Layer 2 of a small transformer language model trained on English Wikipedia (12 layers, counted from 0, width 128).
A neuron's activation on a vector x is GELU(weights . x), where the dot is the dot product.

Input weights of the MLP neurons that the questions are about. A number n stands for (n - 500) times 0.00053.
n11: 424 465 724 461 506 419 268 547 374 458 601 731 589 692 438 655 348 510 567 463 438 402 528 481 622 543 510 600 396 455 222 503 539 497 427 435 443 494 460 557 404 308 417 384 378 528 593 390 458 363 551 576 467 406 610 439 372 640 500 634 612 381 604 474 516 544 598 649 484 425 582 567 606 753 536 428 448 354 461 604 655 442 667 311 504 473 475 512 638 589 432 429 522 386 489 660 364 660 510 528 435 570 453 500 327 310 547 487 322 528 391 436 793 695 441 391 545 490 420 713 423 610 606 384 613 381 563 611
n48: 790 255 520 413 541 526 443 545 628 428 337 500 531 622 524 561 531 475 440 594 641 477 442 464 362 663 291 614 640 277 613 794 457 650 353 594 695 465 741 557 461 636 433 688 561 497 277 593 504 432 568 387 660 586 507 442 577 289 193 594 337 294 444 551 500 414 444 439 507 486 542 400 493 387 322 291 268 459 343 392 561 522 422 651 529 633 720 534 427 317 549 547 688 360 491 343 405 541 408 339 682 549 532 564 605 435 615 627 493 556 511 416 475 667 529 511 597 557 637 299 581 497 496 412 476 496 419 451
n51: 526 606 636 633 268 527 512 507 521 443 561 567 544 588 543 361 590 693 515 351 428 484 394 419 618 577 382 305 522 571 154 675 448 524 398 335 255 332 434 528 633 493 249 335 458 543 514 478 398 556 559 438 515 392 175 585 684 450 489 597 516 556 663 561 315 356 761 624 659 464 562 504 657 530 555 573 384 777 447 481 444 526 597 554 405 523 566 660 671 431 527 623 634 316 552 475 533 599 213 569 508 614 442 338 783 300 748 482 401 354 597 632 407 700 447 406 582 552 650 366 580 303 431 592 442 433 573 356
n57: 561 605 555 535 493 700 410 557 797 433 485 556 516 594 454 314 610 194 628 432 335 586 707 482 375 619 346 360 697 385 709 587 431 601 428 426 642 464 562 604 441 565 221 576 734 695 507 422 439 374 398 525 354 489 452 524 273 412 466 579 488 756 542 508 676 463 588 485 591 332 609 773 451 406 350 662 357 565 402 429 489 441 552 450 624 431 297 588 628 557 503 516 450 560 265 236 516 577 522 547 618 569 686 477 565 619 340 365 424 518 552 296 400 384 335 629 756 507 514 478 436 437 459 541 468 198 587 469
n62: 356 500 561 290 584 531 551 561 652 682 436 747 474 257 645 466 724 495 605 973 377 561 385 293 433 455 663 387 588 515 563 305 690 407 514 459 532 96 676 391 683 182 462 665 362 249 411 699 468 468 546 448 594 349 442 477 281 807 339 500 679 601 117 614 589 357 637 768 126 364 666 515 420 520 674 576 705 790 569 607 418 553 534 402 500 420 537 773 812 460 500 457 472 681 307 313 484 334 323 410 536 271 370 479 439 432 511 529 371 733 393 702 578 257 238 275 203 258 686 571 668 546 426 864 604 548 604 683
n72: 551 446 239 535 133 653 579 223 732 441 473 325 528 495 788 553 454 272 773 213 416 483 742 622 822 946 347 644 682 628 559 531 445 339 729 562 714 481 670 396 410 578 664 588 334 791 270 325 360 253 809 631 738 607 372 631 288 621 693 608 165 322 146 250 624 505 368 431 432 371 531 273 642 625 123 879 540 440 392 334 357 580 580 710 162 511 576 520 435 527 309 681 267 586 724 371 476 692 495 365 647 547 642 494 391 443 547 495 652 735 590 741 357 673 305 612 575 176 245 562 368 615 506 601 765 346 309 171
n127: 540 545 453 468 250 527 460 566 260 412 316 525 266 386 496 318 584 609 369 695 550 412 529 237 680 629 579 467 538 386 216 326 687 690 481 468 383 580 641 383 707 666 339 562 482 413 427 270 446 683 324 552 554 420 466 425 671 590 519 650 439 600 571 628 181 319 722 428 657 434 419 539 717 412 639 434 298 551 542 443 809 549 564 438 675 254 483 705 573 686 524 400 662 458 634 596 391 514 593 437 504 452 643 420 496 468 601 686 504 515 606 521 428 328 396 276 462 511 601 584 476 518 508 657 489 474 326 512
n132: 365 514 659 462 547 536 471 387 459 497 337 453 609 529 602 413 610 565 601 603 302 425 541 475 503 574 479 449 655 397 440 633 616 472 433 627 454 486 368 448 460 406 589 542 556 384 438 454 612 468 418 533 557 547 379 336 620 497 434 338 527 639 317 557 415 514 423 466 479 374 388 471 700 711 491 654 496 449 610 428 673 547 485 652 411 532 701 385 481 567 702 623 602 603 464 544 500 447 824 427 595 436 552 595 648 387 273 506 485 497 571 393 630 457 317 405 506 355 346 560 543 298 456 441 615 475 402 367
n142: 481 484 326 310 429 506 669 176 532 565 583 664 542 557 521 596 544 447 328 390 497 560 574 405 493 478 672 497 557 514 556 260 596 484 309 500 666 390 547 444 627 562 757 540 677 520 585 500 453 668 451 580 486 422 365 530 424 555 389 692 658 623 529 580 486 399 296 297 644 545 399 504 642 558 471 424 509 569 489 422 535 738 274 302 676 540 504 544 489 533 507 496 466 265 438 742 346 416 616 389 214 367 350 706 787 739 406 479 427 476 493 616 525 504 493 706 422 270 435 483 427 433 597 341 541 486 547 489
n189: 690 424 558 476 618 615 492 367 634 401 636 479 264 390 433 259 517 475 360 604 449 733 500 146 475 624 640 669 456 416 517 532 531 477 504 255 503 635 648 755 641 592 572 324 363 632 566 736 580 576 442 489 544 493 569 682 344 617 537 461 689 584 489 600 386 664 398 380 471 338 411 564 347 452 567 642 459 560 600 474 569 318 486 469 529 383 304 365 433 597 427 660 352 529 485 624 468 552 299 379 423 629 500 415 557 523 577 590 468 322 228 773 536 407 500 646 409 446 469 511 724 442 317 345 450 605 340 485
n208: 532 534 595 610 381 386 564 561 407 463 324 519 525 652 464 245 327 393 371 511 397 662 535 493 314 500 533 562 426 547 484 428 684 365 366 345 487 613 515 547 679 392 437 517 487 474 433 460 405 386 535 411 544 557 376 443 629 566 564 685 446 585 531 411 724 386 327 376 483 558 618 465 644 235 648 461 438 366 640 665 320 708 540 584 762 566 566 446 285 651 555 540 559 544 536 717 530 656 510 314 699 546 567 436 516 500 526 497 503 444 356 312 607 656 310 479 537 450 484 678 413 349 625 448 591 480 339 472

Each question shows a token from some text and the vector x that enters the MLP there. A number n stands for (n - 500) times 0.0081.

"re": 373 540 181 384 540 721 318 406 521 400 528 659 427 707 340 474 674 616 592 551 236 408 317 417 590 243 688 651 469 504 630 478 358 358 456 314 268 832 592 624 332 666 474 461 489 537 328 633 878 554 645 325 545 343 500 573 530 622 325 306 356 534 641 758 601 644 483 505 508 667 510 554 489 639 571 451 554 579 380 474 355 380 495 429 310 524 426 479 417 490 575 547 460 475 566 484 485 692 571 530 402 459 508 355 425 486 614 367 773 505 619 504 449 560 686 360 270 499 573 535 482 587 479 613 142 354 495 734
Which neuron lights up most? n189

" to": 337 548 254 373 525 743 498 288 641 480 487 599 566 578 430 546 603 424 666 523 352 393 329 386 488 279 494 557 424 580 781 394 432 478 284 373 401 782 520 555 482 499 532 452 668 513 321 662 821 529 533 334 413 326 656 567 649 494 289 494 413 540 681 784 560 418 477 441 593 543 606 621 501 521 497 441 590 576 396 494 263 465 529 564 319 314 313 349 610 353 719 536 560 600 579 366 498 681 652 411 478 358 392 364 448 492 526 479 706 603 778 293 313 538 714 348 313 765 656 638 428 638 523 565 313 285 413 573
Which neuron lights up most? n57

" d": 338 420 432 423 553 654 210 426 569 418 346 705 539 613 358 663 698 380 613 492 379 420 383 352 517 265 532 605 298 583 738 364 255 392 441 515 378 707 517 702 388 543 621 392 669 513 256 564 832 510 604 323 365 424 430 565 716 599 383 429 442 487 572 551 480 476 470 509 289 543 594 484 479 594 542 521 539 564 418 539 394 571 561 536 204 378 345 467 637 544 638 436 428 500 532 605 542 728 705 617 390 461 481 369 517 493 570 441 755 642 661 192 447 617 718 233 343 652 521 524 581 595 599 571 156 439 474 675
Which neuron lights up most? n11

"um": 407 587 249 373 379 436 256 330 575 511 424 656 529 625 490 577 609 495 625 608 459 351 377 442 618 257 613 719 386 561 578 388 347 477 377 384 394 724 432 369 382 577 512 497 688 447 321 743 686 496 499 233 441 384 509 523 740 494 515 466 405 682 714 890 672 506 633 376 403 642 401 536 356 680 638 573 542 490 460 514 325 485 583 539 231 338 478 576 378 328 583 558 514 603 481 430 596 588 533 484 384 492 412 441 508 547 662 475 874 546 704 371 380 502 592 361 307 615 500 561 440 630 530 666 161 355 432 609
Which two neurons fire most, strongest first? n127, n62

"2": 329 417 260 526 564 557 265 326 449 446 333 751 493 636 481 501 618 430 675 413 466 413 333 277 585 171 758 753 475 500 790 374 275 421 491 325 400 606 468 614 479 530 611 445 561 635 432 569 829 636 546 231 347 429 617 453 550 568 525 472 302 567 555 848 493 481 551 420 509 622 511 454 337 541 456 525 553 472 524 451 425 574 518 530 252 490 510 545 449 341 538 469 556 642 312 527 644 670 569 417 416 450 495 476 414 464 613 415 774 468 474 357 531 684 691 409 277 568 498 584 452 539 672 590 158 415 589 818
Which neuron lights up most? n189

"ly": 411 515 246 387 492 577 400 203 500 357 417 518 582 627 460 541 678 538 728 536 444 424 296 350 438 209 586 587 435 451 678 410 393 453 425 390 214 729 529 639 498 595 457 274 538 404 341 611 783 506 569 371 517 353 552 584 597 538 415 550 306 632 771 703 417 568 416 454 521 732 555 466 503 661 551 563 588 555 513 494 307 537 571 475 230 468 397 543 549 342 621 407 562 480 555 499 397 733 666 322 315 552 570 440 426 584 683 506 666 652 755 381 385 489 740 363 233 572 617 581 362 687 472 719 282 297 452 724
Which two neurons fire most, strongest first? n127, n51

" V": 339 557 367 360 493 526 289 248 564 552 440 599 469 713 350 565 727 439 441 631 386 372 470 412 462 299 523 664 497 649 809 414 344 351 381 368 189 712 516 551 429 568 741 468 666 494 512 473 708 639 599 224 336 377 505 537 588 524 337 391 310 552 578 786 541 564 533 510 372 690 567 516 430 566 442 642 513 531 435 448 454 722 590 476 311 451 349 549 476 561 636 408 440 716 427 374 517 574 598 621 463 477 573 391 533 382 596 468 787 695 572 332 282 670 628 267 323 717 522 608 539 630 638 476 274 248 392 513
The most active neuron and its activation: n57, at about 0.12

"==\n": 426 541 214 384 429 640 426 419 315 480 348 727 567 560 363 600 626 483 544 526 383 285 441 316 363 361 590 652 378 752 663 524 522 549 380 498 382 699 633 500 377 616 624 256 618 499 314 672 771 648 696 370 377 421 419 590 545 594 412 352 293 679 508 648 425 660 418 504 393 819 478 545 696 461 476 558 610 515 436 442 329 516 603 486 360 265 337 322 597 388 521 476 538 552 538 379 439 590 560 540 395 438 476 507 411 428 634 462 812 653 722 346 367 694 710 343 325 670 528 651 471 501 652 641 257 327 356 655
The most active neuron and its activation: n127, at about 0.093

" and": 358 409 158 531 565 634 356 281 464 295 396 706 530 668 508 530 641 524 625 447 374 420 427 452 287 340 553 599 521 417 750 375 330 340 480 406 494 719 555 526 439 495 588 288 600 545 367 551 703 447 642 392 427 380 630 681 719 504 363 425 376 546 609 740 409 471 399 409 489 603 550 506 463 522 487 519 572 580 401 525 384 548 663 602 197 454 338 436 655 302 754 512 471 689 488 354 390 653 737 544 363 444 421 475 399 628 703 410 759 631 551 416 229 745 688 278 281 638 575 636 578 533 491 571 257 468 494 679
Which neuron lights up most? n48

"X": 244 588 288 457 432 483 278 348 490 428 405 733 483 786 500 547 608 487 565 669 423 371 416 420 440 288 763 666 432 533 756 406 284 360 465 408 201 741 507 533 531 478 687 492 748 624 459 581 582 553 680 245 360 435 603 490 648 471 380 325 203 603 569 803 573 526 386 440 384 810 649 469 439 576 468 543 464 489 493 462 325 707 573 441 301 532 421 475 459 475 556 456 446 639 388 399 471 604 559 612 428 536 514 378 492 361 649 498 800 635 577 372 415 716 639 414 305 609 582 621 361 534 511 542 337 291 417 559
Which neuron lights up most? n208

"en": 409 539 201 410 545 628 202 388 620 457 559 669 485 638 441 488 684 625 601 488 401 370 310 414 513 237 698 604 410 605 692 495 373 394 418 315 339 763 455 471 270 509 521 361 557 438 384 650 834 525 650 265 411 464 724 520 606 543 514 508 299 661 579 752 521 618 573 509 418 573 490 463 503 646 553 546 499 567 441 449 368 469 498 494 202 519 496 509 496 431 609 420 496 661 394 540 517 500 730 509 422 438 488 426 537 451 527 348 797 510 408 215 519 599 801 386 284 442 508 538 429 599 563 748 213 354 480 768
Which neuron lights up most? n62

" S": 530 556 435 362 441 535 315 231 535 506 463 607 549 663 373 584 698 543 614 655 413 220 370 380 485 291 573 580 357 737 752 274 278 416 475 362 226 768 432 629 454 533 658 458 572 500 344 559 676 580 606 340 430 442 453 581 584 540 424 350 303 563 543 694 524 536 429 517 372 714 585 637 498 576 490 496 501 541 346 540 385 630 524 432 327 502 405 425 548 425 642 353 399 613 577 372 518 546 595 432 566 612 370 361 462 350 560 363 876 716 734 420 411 669 739 342 247 740 686 481 486 673 566 566 374 258 445 557
Which neuron lights up most? n62

"ort": 490 467 195 581 453 550 297 279 556 452 407 716 468 677 452 457 612 544 575 536 421 361 306 415 475 306 704 598 284 624 733 548 318 430 434 424 340 760 471 573 441 546 558 331 520 400 347 481 822 614 566 279 568 429 555 348 645 537 335 599 398 568 513 793 625 430 463 473 400 581 429 623 422 550 596 501 729 569 472 389 263 462 614 458 289 477 402 610 500 455 550 470 549 487 569 422 523 688 741 331 372 429 604 350 307 624 702 433 775 596 711 435 488 451 821 400 331 649 539 605 488 587 471 626 166 330 485 565
The most active neuron and its activation: n127, at about 0.019

"-": 343 593 391 398 515 550 306 272 459 316 336 794 505 787 473 645 684 313 717 555 466 299 488 510 498 191 531 764 323 545 737 539 298 489 663 417 443 774 572 632 487 598 526 411 550 461 370 653 613 481 584 276 405 342 569 490 590 667 403 351 307 623 462 692 494 641 522 459 528 576 515 575 403 574 484 399 434 502 398 616 488 566 549 507 234 497 493 474 548 440 661 315 497 657 347 410 423 634 631 569 371 537 464 478 466 571 599 405 747 588 681 335 329 609 469 213 292 624 552 597 505 532 453 464 133 481 496 771
The most active neuron and its activation: n11, at about 0.1

"I": 350 596 262 460 583 526 351 401 442 462 473 663 591 768 454 419 675 470 670 471 367 277 362 390 430 215 721 641 449 450 760 468 298 343 430 390 288 608 592 663 460 493 686 410 596 585 446 498 795 559 628 240 413 399 394 482 678 447 424 447 229 664 648 769 497 531 553 416 549 683 570 540 297 498 420 548 712 418 473 424 458 634 658 468 124 468 402 532 450 507 589 486 509 536 316 334 502 721 668 479 402 434 466 290 497 325 599 508 615 563 588 467 394 671 586 404 294 644 669 647 475 588 607 723 338 354 535 620
The most active neuron and its activation: n51, at about 0.13

"i": 379 596 235 373 364 547 352 238 529 501 453 761 391 832 434 532 697 607 655 503 397 380 294 440 442 139 715 749 361 615 683 565 484 411 340 415 322 820 512 511 396 468 596 517 530 525 399 638 778 478 556 325 378 366 562 433 599 565 428 393 401 675 621 643 525 613 481 406 483 559 541 495 515 706 519 544 540 531 416 444 427 566 530 662 278 495 435 500 416 355 608 480 504 600 580 416 625 526 740 451 483 417 497 352 572 528 538 550 723 699 491 299 465 569 652 348 253 561 578 612 291 434 486 640 230 422 220 641
Which neuron lights up most? n132